Layer 10 of a small transformer language model trained on English Wikipedia (16 layers, counted from 0, width 128). Numbers have three digits each and are written without spaces.
A neuron's activation on a vector x is SiLU(gate . x) times (in . x), where the dot is the dot product.

Input weights of the MLP neurons that the questions are about. A number n stands for (n - 500) times 0.00089.
n4 gate: 621427409439541576399590671653463605718673500481595391515613703801647536562485593395511646624600677519454496515706454622374418690511361419685496634530440432546589191729415403538550567569475586375389334548737595288602785346638486526340676614511325301404472628364523789712542463269406359542507448428384582643519349519696456519518675511383610354433733458461568641435594604545583385381295
n8 gate: 212592573717543496478504491448352509644428593547413549388362798542559427587522560693487509504736509388456509529587535481378380655361484721647457359329398590303725601403906418491596398552488509709378414335613387279525683627453537609113783487538488322544678526548209604313640425645349409850657453556581549646569474543451454142446484744547379614581735562284219244452530597290337224711301
n9 gate: 466558166722267641636610485515328613719574633654477618467641450380663385467527609705352380428600353678547238463454578503438543383615508664576508694409504549353554729426489718412562613797261275500560663675681584537482539515658453396650462316406457555438254580515613603478477711705413500523635567443455371375508294526397608340419433804534504550429719341397340473504386426523692434438423
n18 gate: 386467435664617614550597676330059475417472757411624445457435533572607535453261500276553624752430442455187297635550387591347437567447566571410677685541657743517404362492492332702459516326450601500372031568533463567520689695597551826440500389532515555438397643463273615600650433196704500664428725598431605622570550492699528513378352603463394434390488612530664500467414533581513222687594
n21 gate: 277531478469565526540341584429810581620560677448637945323544536496693471500491591592487161356682598627576326547704599649562428550535586743412593652395313273531298594477461542606366365558533426563423303517642195678572475143864336496556655473517521332344426553623552474500433594460575677412444396566212658255456298340413216401313541744975777540564562366491438442424561244365532549419434
n59 gate: 436591254457355514434511611388542606598490607504514581431396696591490568576442525550568337330800471504434366517597540443478275694364423628389690569504606333265646529584406664529482281435514662625587429472789457369393450359577527396567392554563318371333584486575574532581384573337389579600553616636649548699868445535415332222572745457518443511400446344504375532388454653337436565551410
n65 gate: 428687300457487347683636432478366574388746518395397637303368310638620314381337610593721262589465383504465694488694552572634412417282599609479410406665479339491365339163705410517634475496512374482479445458319440525693452704576259218752478414215520218734688449316661521404248318461449375654542693560568417402581640492854504269508314483534278530394474639544654556470581696415823470626684
n99 gate: 290286556481322372381779504542629616819559450478341714475684416485452617435417541395552397597808423564477515511561607665276709373519435435331251663586674459508350462450577522496382203401607541403305598434538568413605525458370518416459694583489394271572574496519272847541424471477508727681515592398291542493500450411566375685493594413568568393297386439434387511435477642750678397400489
n109 gate: 609385461488550118536452559634485428362580508335402250489477417297435278530630647512469334570777480690333583485315612416378343532406511356457618717361546624441369747672496493535551488405407388512504496607697457270639794468492552659331425583561301617441416523422302680784456686591691461566492700645488320411285576662585515408572373279730750377322606424350496618405531404419361520540480
n119 gate: 705299468345430350662667698648674532480577610477544186599674540484223455732472727579520620586532468492431420469592520344580190541492504387603317504524344433340488561662667451357488574596718539569403441485304349561473537400625300719539260476531500353404548315306516627651492500456401628358636251583492674602536282504504457642687548755298654552660652621401556743328449488171363640609405
n151 gate: 562357323658541455665628264529512644504452257443704760325463764581387367667267332845315580217454652615445274476287606397400543564517437597401550583717496533483441466644585449438341251408488565449694277528437400512604675412851504468602830562451387543429465587363512355614294456752302688417585191413365441381529601573461180339624443533496637525315596437380392446513323369439596404496542
n178 gate: 532588554761450735485407493485454582500306459418383500566685566610310404427496468518406434349647375342637548367317456403423474656573561589471533375704629259515489422522475535314482414588617489478267388426324555528399582427343282637443683482347391489452636240504532489511529577507735445536461390449511452496435600250590330478304379577395344452575434437767812711635406493640253368688624
n185 gate: 522585706373496697433545597416603482509650762315443618323412584496257620546496639456325385661331509600406464271487504461429730406570379343456883496622509452518312469504470358452456535371529422251504351569589403424923863616327559572185434412474946731358147373491387240444424598429399615509543392456483397483351616474509805527496537712623250522514544451550320725571456411574132398580443
n188 gate: 382409410377322512446630606607380333426556689311582416355431649524421577508405520431350285431690404500512583457364375507599336487549489542321733355415649504698758446538624263426521669640271689538432549879644327626441688467613582504532323336372339424351458598655221504460504385496659327508845488357419433606414475359326468287524625586484557595589385450364733422657166617621470562475070
n189 gate: 619316576518622496504485405316496697427518597732599474584322537429677572312478425475504794601434341403548474609588574623771552504511425496743602556557568414327415537545312355445537432577686386406543420454606416468458527669493778504532599485415425702426187352507374708650297278530580416591618429445414589561525711668504276444528554548685286460447540356406453339463547715335412312474544
n198 gate: 609437638467493606522549683482432620404696515608599251468522692529447483184360529431544485478470719616347245610622414520574372250570488433536474405431489525371254556410343322452311478363680514662418478521522526613496486500547486521396397540357631617389510555383377401414556482626668294478540586606362448554730358388163468687778811478405631452348610370299416349467467466467519415266573
n209 gate: 360508466500380424550449530550619235711489695410645547500648465690685367423565500538508515511404562602585481294519345581473594512451518593553443566466474602512554624695530522454592493596507560492300689537561294412456514431530329493638282607370336594365436266280579207344627614631564339420575787523466656610872484414610519535628525776322834273374615504607352611519489295233357481326378
n212 gate: 394473447460434509663605362522761568415743427517616610585402464587651403286245741580544410703810373473613842332608545667469656600433519468402353551487290698311396473523409322638401333545546062459444367465760607642564575491478572233356401361413621275554517248447280415483360215464704406389863631723280459358713754618500652564457438563300580563099504518495545589469664731654495419722420
n255 gate: 554459755770660370798555720328500408459439634412495361500123555443513369578505593455415591736123235562532459522631642372400417477203570523491883358509500576459564404353430256315482615505372681528312214281215541504803762423615629313610473536548411352404475589370531387452436578578719572410650606630447459272509390602761851573569612654294608491239649655682383324405446216407443395569369
n273 gate: 517128569465233617669473596518500554320759684316623469471739416598530459341395440561422271543702695712429531441614558422452469286339587206543469508194423586399660464442807537679712427355587590599492513317746452403559508332466404555337566347637525325478594591304547779538332238496496632678881568387737451435574389586568623429622552166557522482423553389464517391847483709534591231726247
n292 gate: 404483617697408320319562627432520538500480390536587472612670500497484478388473365603214368523817639424578524277429578637598380401423563480303460731493378510541476575319507487171554398615563507407464513562210302584371393517605551594559234436461434403439653520573397523497391494432463725517408388453533456424393681612455529640490534456453533429420382476601386366520347667579433574520554
n4 in: 513425477426437367347400477392438531601552558434473562554420645497513494426493408500560581404547690533439524510544694631291397749513338418497500567553516414453680381764199621597426642635408421620318530640571466407397541354349420743556655769631311266551491493356603604490466597361540574520329392500493544636503278642566458367503383507480617541490487666406406490358420619503521561405396
n8 in: 612302433451600361673311594610485423417610790589402422385684257662336521648303604459459310716508485597278504533549557560364481304417441492391632763414385686401561584512441543534462619511529622543445380349602523736714316569541414281559553330400426570439496332136500402518569383439406576372574441568470500541455408400368599538460695197372421591422466202539560655591414347470646561462741
n9 in: 590324601547525493736426623274380600606504574525235738531514496504616203365387386471191401561555371475419504559365658377471448670428502323684475493296400504646540629496196572504431454829514393500422511705310344524403429452546614468354533485589439530566561572431661540376394542357345456431358518594511385331583618703463546397542430496825576654654362636658410631416540496507371555452536
n18 in: 630356519399526597603550276311555699511562435379586492683217606650587546525432452556385217629534303411443598587481538440289677485418427546496489432740779411470584519278394440354602401323550500258398582288342635604482504625397571486522534380474468719557371481754437500573557449671199447817474511350626324656388599540593434447550514233459489406310526511690485369651585492489339330527332
n21 in: 402519436496553364554672565343530741481648617396561567631398342597378665420252605458285538651573658296245585540293306341377230461424457620049481489556609440681488523500266482614554830654496507441652481333508500416566550458485402334377462362683264433669504632599361519452566647477405423489522433473745387651667504481484277411504468412511363392535515539555481500657572605613265696577511
n59 in: 483651403420421410504382569454337461528314347255664496550621525527493556493605507641628479452626602383366521584500521534689578475552429302503559473617456572507736705617507441455612756395415599457432535422500744627553477472664391725343290591684503539637539493535507177578729298264396664628449548309527592538382698462579497323510487304597548423410654690550625650580517426551398496394500
n65 in: 492600346470735496589500371340278268546588691363527644591500443370507318326397854339504504444653492481350412595519292551508309280436584654402398641418478657358562596566533446576278593282665362492662413308416397536398617611612558584533420264500486598557312556610552436485350474561459694353660522386522465639549446455684596604690517199375349557539504488700545728382402419433726481708697
n99 in: 579349614389551441305307448332531617451432486565538300397548605738564415550653616469448489394563454290366637664601451367643429397299575606479625527380384476539567475738419414507542384647484558554652421564385692493397487707452219651384552632575559386735494417413411566520504618377317458271524405566545379331379518503622598603607545458431708553478664704702379559524345592363515514412722
n109 in: 521496560429280556644424320661649565703387689413681475507528593507452470534479486318454421406636457809450336435436504459507427626412513323511518578517469563386662644627541359585750597439510580726610391559539443554704600368587473729247667319531407562514540546606699436576471486478602518341337399419630511507532615542335231724612578276542511579522628245639468645750440529416567479468326
n119 in: 486526612580668540704549544489532511295733369586460455483562584407606579420639511601518555565452648475489276549434696523683881582445435507591646302202604320485722596500330510562537514401459579522574594592383296388584555574661677532507354507365705856518368449580608664439699627526391478554489496500597548406620411368368755303346574668446435713455244504640435387493493552425393562504445
n151 in: 553699718638644511480480631585553551694519425511716452367523446632283431537322447557492679435659641534250566370558179476399464649735581543370820415614553352481539668319346456404597511655511387714421397485550685607393587632625489318436620678398475460469622450347462404474293787317565662373564240450839531668653496432444387453352454488469431593532407648616654627419672574667391379598585
n178 in: 139673355653567677583526415511250416679403675451557636364383550535631621254393675602369493405407659556605500479446377535425474398468389478316657548591570387565598464609583632150489209572571601562524489500518539428390457356441374490570661346559707397558457362436423318598554455569589414450437584589482387412596446350515625594579645572408631345412543337393436400636634348711537406590575
n185 in: 560352344664567571272719600539510445439393482308432485572659676347431473452404521468549407278536666757388478452554431408257292500450402623511343510479357461349746435540490507532403521812426514504645567552726432500497353248455581404629400304545500588532497468621454500434432490720574193564486580536535387511270417538386462413356543589383685464467632370456468329586542308549500604662226
n188 in: 413326573496511296470541493478493706290280252364577353406744740360461572616379493583558552507493344565322541472312217363651519836445472481493551486507543424570374660414518413379566586305376529545354493397485526525454541570618552433547386537457442756504585587598482273421196659470609401358407529602449407427500578780311293657366524390525445345462412485659449577563518712197508574615602
n189 in: 389461385419364186473453642492534586632493662583566543658385360523630699655531534740359640534546523645410457567492656613550697724246436661546408364500689139349559387555522504585484564345707530366564477612728704441448536442647617563285628427350569599477245531534371396775484511570634431592707636492333433309477547534393455386585589419351220593512438418185419492349565398379295539582492
n198 in: 531384304580565538369692493497537472524584429439326475420410325507423471460250473490603766294580475661391472406280574432483596811749498627424358490209646586465528447500493754569573442524585520450463455497503472537387445489531576483531587608598474436556290572383397739554539466507610302548592639535541553452773412333385365489757567462593438525181476405708292444503483447459420364479497
n209 in: 296785557716515455438348565615496391672566438507424617438386596548482521424458608534349297511443269368477604368557624500366457271546719651561656365616612429450743314504322439607316388603820433855570390548554279485518646450422370471455531386586432406435550281523308428455673706508485462519455403618331488477462535642579507492288241366496364512374431589346565546645394585605440481677314
n212 in: 462539450339519668410425538558526390296489425354635484405653442264489406346415764363302624489743263379504419323542547626273697434756453418271427658598677538550714481547556536623581391407837357461560420679573615471511611504470420526395442369335478311454496511366269523699267515655664419267654639374523496713504481541595582711496422438469561415548304702421588776550576613613540330484450
n255 in: 443569492629620534473488618565596605446419285463588578576542431292681586504397350609579615316699566402469596328366342639485484457603445605315473576748351496604423380310504467412542728301604407383437443611427500478409514496425667493724534359411400508611312689655553595504308368858485424443668344481196473477455670407437619744339570565451462550504160500591762409492681473541655535585143
n273 in: 616389542546434620601318447389497663361648471573585715419447436084479503432546256489402504461589572676529482367361677421496522384613544226429468598545371335589277432413521493507529361618587542438510458234753436541473523475305530394403671472458593416518464725429591436549292644446317440504531625330535493511387597535452500536531435450789454346489614435478401646718539799486630292525560
n292 in: 456422496526648613451447606474586699408397413604633564395569500399610300430216565485340381311570210522425600521448455477681647579328435451438441423652597562537097336526396402614552774504597396455464690393544607588408531548302455468676345507464514685493483362511406405288533543381558338383698522416460376500602627687466461620518493640694800252561522664572368500378318422562392756433493

Each question shows a token from some text and the vector x that enters the MLP there. A number n stands for (n - 500) times 0.0057.

" and": 697595504613659441474289485399650364513490497506566290449374210465522699666583555571523630479449556414472445552467643411647442521599503459448552467459620607462507610538539560364495473610281586478624632509480534517483453608472523533534477664513408465424439429485714579488549457543558497606471508494549598638485386381538506549603434580435537434449639457473544455401501377405524603527512
Which neuron lights up most? n119

";": 534532485603491480650614552477554569517470632384577363419438516457465618536583588476544466542500598577527504536575620402497506538566504544525515601537538478470553543479478680422560472564473497488521306574596535441415499446556599580446610449593384409514583419590450449525463657442447540540426545556433435475436586473665489397605503448605527491437610490517529541643548633535406483493394
Which neuron lights up most? n109

"3": 492331697482473383519515418464514524482501377534489444496507255450295444471463372612490430540496684544542679648430351410414407447503502545588441635468327492618384569309482410607631632681666535628420448553465376496526351490455618354615570423441626466498631359533425506473481636504592494584409529566649347466546571497273473693547575438524537535450438441392503443464458367454623557536688
Which neuron lights up most? n59

" then": 591486430600557653572470618642502407576544525572687196520384475239520590478584484496489427449610469603514495605456540419671498616539504546494420538545489591552574556419567681511481340682522403439488493491366517435456535506540572506580477497433522672297412363588409479586561377443555461509577566564493495521554363448627472544586476334410523391459458468705522411573439510488624526435547
Which neuron lights up most? n198

" sl": 455467559675431591772492508439455607478469515522501537711385416423548536420477413503568432554648596519346566522481371549476538532605503447607609491616625565602613572465419618476615500493588519427552563439453714614451428626670553616478389437441564558566531524516588464543531496344538556527478394545555440526647360416486317704404411378452512610598417545538483540561528354486498559322711
The three highest activations, in order: n18, n185, n209

" ": 482435465429458531356568505559527531499419446444601410476429441426484325285484439544512501461604488573433508481349380442501543536402503540569545498545541478591457399433518580606490536481690560410485742604456521636321246520470516519558579530542470485567659530547512454488494572469565425551440480463562508511473586460574597558483557532381515538466504510467568437605486410417500580622403
Which two neurons fire most, strongest first? n292, n8

"2": 514531560441453449682516355508565489394529488537593688407482461319395483536440548553504497509667701332473630630576482415484429415524503543553501577425389567568454630434481606565611763630599548534432496454430438536563361598332674422594466487513613437371640387561626489481495571476502530479548515627591485473512521469494414405596483506678538507473487543537666411390668539520469630477624
Which neuron lights up most? n21

"ed": 484771520610588520359369566528502416364479689585421428483344494360394594517412508440588465552365616377659599476349445470535557499373503458399522561565343507585609464402490437315493608600433588491561527462453544519462577583362609459623398521671481469355375496626523441406535387540480457618595569586475338633468582426394609502461370573410450426604466526514664484513535280600311353396565
Which neuron lights up most? n255

"an": 436402611240539398471303458603598429491449584540492406555582509578336478558569422556557522422636499402363620427560662483567428438476504429520545459500407547374427471463448588537439552488507611547592660480535459563387598496391602588499598667600517485464550321519391502424539537295606700428345448671537515487423404494498584464399377511466579486445491500552498479414495511336511554406448
Which neuron lights up most? n18

".": 471508426595412540614436509506486547556437642495603512519378558379551476459656470536536541510573461635553555567540602453600495570432504523546509469496594462497591546522506373457560461593456496449473348448558572443426473446606692543453560510517358448483402500526375501495432675461492582517553502490448373480518600514460500470584497530636498425459496491562474453558591588436464431618485
Which two neurons fire most, strongest first? n189, n109

" all": 549411439539499499542451516421482460565466676536507388546505527458451480515596348527422347491535620573397479490363522433574590535582504464466470441521589458573537616432485828389455547650424501619512405504398478633446539518607486383567409526490456578454385561484491516605593530509443481493569553504509312660595474472542401605573529527705486610501373383531376443629402513602332550312555
Which neuron lights up most? n9

" Ang": 555485574597629558672357510369440570482488474378431403545399513444564445485426466498466308320610616554483536481371615557380521440347504482374524524456674547474555594503452794398439624543499510506514651536556422493301475434348463507569440420458615535596512611485403528607598477485628531423387549554539461388472456355438639426494530452558474444477489441541520517631509276549534672413530
Which two neurons fire most, strongest first? n9, n178

" Mah": 424606519490286440535427437457563214479382402458416267519486267394515529528647535485486458429536388498700540407285558598387578406429503382567497494495574594447525611544612689431422520546500529583558727448486513430477487523358497569532529459496498605474441447437641373471489468393411577428534379572637667429508590313456480518461402489411427425565450645380590326535581340530439496488519
Which neuron lights up most? n21

" low": 579458450473504576602549359439431508492524550537573396554473479416544497492581523417440437707523653563461578477469498464361445438476503517577436454371401580581602678596403853628351369695465520585380463440549443536414542601591560562562500393561473427557420596571552416619667562443572354367682462568470600590687491468490451560420487302517398572468597618552507626556305452530606431632512
Which neuron fires most, and how strongly? n9, at about 0.55

"ong": 451514638588535451326566462388531606599456405560494454445556620206376473425407540681579377395791660498403419556415313467579465455316503441412521457568445532375499466594570512488440536689501441703486612568475459502394448636423445433580612575606546415631439556506350439524528540374704475524481540600478652394567483330284522545571412591571604424371335544582416631369519396573553322628467
Which neuron lights up most? n198

" bl": 584462631627533586661713523509464605474438428420566408742333438393640519490423446460587462446422480657469478503447424548366460582497503525530447582518679462545559511513495561419464361460520491612561674496685510664428423660442535531440454381310423572511476466571455388627529526473431553374402429598576443613601365484364433578361500389570344604586403533515460551465581431585466507413660
Which neuron fires most, and how strongly? n18, at about 0.18

" out": 553353519505578602443451570386541544520543601533569418416557356477430461425463589534433613454544630634443587574509433466643467554315503456428479470405580563665474526530509767588428554639478499567512581574541575556450450477509563556480486405461455513447266494532480551569592510478398406471406579530539651596656491567289507862536476542612451607585671581464413557485362590615539580381558
Which two neurons fire most, strongest first? n198, n9

"yle": 613592548318416467602467385520481471491494426453481455584578429530483507589487435543611510456595395475481519507377667430427580497548504465516346301502412513504526487698421592695520486484560566460508555455626456423399550496564459465439554555574472633489509469643473423407502555328557542505412467638563753423583374511568587281502515433683407589454587481480396367457488618452406552476477
The three highest activations, in order: n59, n255, n178

"—": 540280537462504420422316389472486467469462853494437521551535305464443573381436528634508486598382510496553578649414415506512436580437504559489464501595593446517406609439559620541550434554446464313552606651462445506405486505483573490482520515423451573600388428629551455482425487379532404391549463546495453500420569614401515710603598597558614442675616514502407594626590553535695499509513
Which neuron lights up most? n189

"=": 537562413547511372470106482486428547557431440490353347574412528603603462576380482546574588594256496450459481582509514457535580568524503636497358522513576407566492356534483719644684391357417584441454517643312527443532361554486465514529446594497477563536491536553611420392568567388442533608177645581564373535425240394447522607421499382561522426541452550488746774698423406315581563456492
Which neuron lights up most? n185

" Game": 591452465341328659367474522303520536507467498504536430589712349507431510435530571520335542432396416387480453645581554475303498569566503411529531318421533453507550559594360593628560533598377476580636556472533555424533397404676520489469532434499551647657407396473574526472496632653528414271294483559370647545520470418591575476356513287504483620591477498410466533419422816670474468501570
Which two neurons fire most, strongest first? n9, n255

"oup": 612656659703611529325753666421580293471496706429557603528501516325381472517539543521456496553286582437439467466362420434256580414555502690419596482442642535279484470385569768427501492421497515469582571470445500365487480553386452496535477382568470616804394409592312393549513511488441441502348540455546595614587537508456622530325329405541493578549377458217338625592524631509412536651534
Which neuron lights up most? n185

" of": 509546507562481517613465507473618498570544517447594452423527512529486582523555518533436513475594544476433508526602497457519586508506504539629476557474569473533492513488473661436563448452432500463420444525650458512394526464419577484496494513577194506575374543526452525606475467602510356473518545548476482499581501517678473408543516404608544465500430427427402464495544657505505387536489
Which two neurons fire most, strongest first? n189, n273

"ild": 466372637641444491363401348393427545414514508515399489513454387416500468458430620410443417545474519680501554337495409505442568485452503676401573417577530436480684534533497517478562666571382476471638660476623488449669583579360454484584456434535530582510366647590455440429631580603636586414340549587515454445629487449437497581493438341496419606384463329613594419599290394511217497692453
Which neuron fires most, and how strongly? n185, at about 1.9

"á": 541472391591651489453563279354626414503488548427423471416444375362341443507358509557410347579666550665404551480555601557433444379451503530437541493463469655591476543462633478491537514543438534585438547574645387391384390510505512521580543245447579560511497540475438527396496562685512680445461597468597703607528511423675633507261457296419513633535535568435379545480591449420613357694511
The three highest activations, in order: n65, n8, n273

" av": 604486598703541521575561495514518537421495385501482414593441370480442710380505510344465543504503599474592509632493384569587592504525503402507521646578543429604523486375478639584453502387446518630522432434546604647470389580521526520472445571348436608649407465442412381712618645559499545382471484502474349520549618578718431412551559496580309669541401570556544548703551565417511404417584
Which neuron lights up most? n18

"cl": 526416757435578483472387386426650681484413585619469517616393478396363556632486490569577452468599445507384679480553426529680389454544502577426552536671546521389340541422559373445496569432516429740444445464517443617369422614455483552733544473702541449532448342544454636383491616392674646479435544574531488620601526442700546585388343397450357418569585524567625648471501466435609262269580
Which neuron lights up most? n65

" le": 382347522585448627558420456486446559542463390508600497620416499417509704460454493525557579471545453479166574526466361492503607500519503564535557527505796537541452494538492563486626455431601605506405625432460616457520413589582634594475382498531480610546402597517361409466602403511507640537607476504498555538446443558499371623401515468540429617466381552613532432600491416470432402367745
Which two neurons fire most, strongest first? n18, n189

"o": 472417452715382579466662279360587511604420484482457515594649457273298571492356555541343403330403577435440540493416264507471589487421503535424491418580342366451516340478588626447580455479480504368485398504608467531626538549550638485586496631298535759317492352474390419481384544639557522598550573526519316425657349461344529496417516544427500569361429367616418581493436399423410487640527
The three highest activations, in order: n185, n178, n151

"te": 440386616371515476558435300576674576421438518490500407407358541498621564511331401519446586496804505397396564466426581474373555421584503462479455426538471557568359499436510500551527611561459461724596496557544405522505487601466439567600645625471483689422456514555415452403429468480689540488424481575440519427399519451537647551280368507457434642466472424412423622480430559535572415345624
Which two neurons fire most, strongest first? n212, n59

" return": 562558625520472733604462517625501480562573503453403376516498603404560477426545563549560583466434512545450577477401425422634517509471504548601517542521566594403504578600470626397561535456554485812447361490349661440421483533454488543561367424591567556413431460457502422609477425473519397515499635409498630511535556593404422581436548312343550588401367595538516508567415485426469383414529
Which two neurons fire most, strongest first? n198, n21

"d": 480494680402507506470551385389618506584405356526359280525629560417433421551514697494425393521689534574475652520666541521409473502493503540425501647344672363430593559510549622544419491600411550464439538443529570548519468538362403533571508532425439496647475500311362518439434519465667562371336547581513412489449568430748504479544309397217388529375572476520580717466529471713534225452593
The three highest activations, in order: n99, n212, n65

" be": 489439562385538518404414407485492423518470421541650422559474448441607626536385409409508470364520547483580452524647201501469620516531503553350498457454707629482456473423571831593559499641467415419284453463406577459552525564549438492518553616406481625581407517561469357573560558481398467521553430617472660528571367644575299518624474347586405459532469406797540491611467578544538585498534
Which neuron lights up most? n185

"roy": 578623464372266410670331474509483491312623392390555367638653410516477601476459491576364613312651574585591600514593492463520636450597503472541455373671462584477552649499442541637403544605556581672434606402535492497483451420450452468410484647540483547508505444555447413599609500333507552513460538583501590427643327520457546206531502489621402496336473543574598520549486433338529507534533
Which neuron fires most, and how strongly? n59, at about 1.2

"my": 467408544522502417451431489405607534532564429427482491594676538325461587514444486558360349419439384743464554590379433423532541528572504563459383460620528564618585432476422568606580438583394662496579623436446504453496512468465486491542433419637553526590442401604442450381482437526307472402545633441540637415507521440686520522499442364570473354583531560635358353384420569413470421404514
Which neuron lights up most? n292

" -": 603601534469445505554549537367445444452485376478500397436437463389512500475540677538441413459573353411637541559481516426517478507496504603545461519477681664521637536454511710524551556394478513487492636693501603538553293543550516453469411575582403454507614592497613394637443578478580512459506527624545541456468426505520508575672457497573414626595447600392604450671520423465389696608515
Which neuron fires most, and how strongly? n273, at about 0.21

"'s": 374575483610472586348442419526524526523547406477607378606499593305463635438454488544558490526454415553536615453473525389630488476527504555543473491453683562489490369432401678371523463327494562468566530444487494450525474426465610454640473526484348449359432394530554555416525380502464646569551531666499449412424488522624467574526571468502519403510461561506612568594490442488515439483421
Which two neurons fire most, strongest first? n255, n8

"em": 607520620688346715566507361641680653367505503419623595555471624306337622535462599351536469565463325439695515480385380491452588434438503577365476484561470587464481492510600607554617503587471582566505331395504525555674319617423454348497582480515579399460477350457522530419661491688345518486593524463491535515448521511866560504484451451600609452509487605647392449592574555559477407452612
Which two neurons fire most, strongest first? n212, n273

"are": 397530416366460301700326476673411578359474594451385322523398445581230583547260444618335489526435542510390438516549501438693524413542502656495321489366445628558566608628538426627516656653414552747478491405628500465522641460557498624430493509643564486284389531626512492389743448439425586527540518659565604543577559545281547344448502260586494670422623486411398616572547433472712433444449
Which two neurons fire most, strongest first? n8, n109

"0": 414612480606591545435520490497474372500469289449409569594433576446579459573490323556531465499507466461664534545463426403527632482518503647570403612482632378507589491577311563474528591483651488452419445552393529506589461584531527520493530505660543558457568547546575467478558445492590483345217525497494529634508359447538354480386505534593514524439469613519724741729458500476373544351590
Which two neurons fire most, strongest first? n8, n189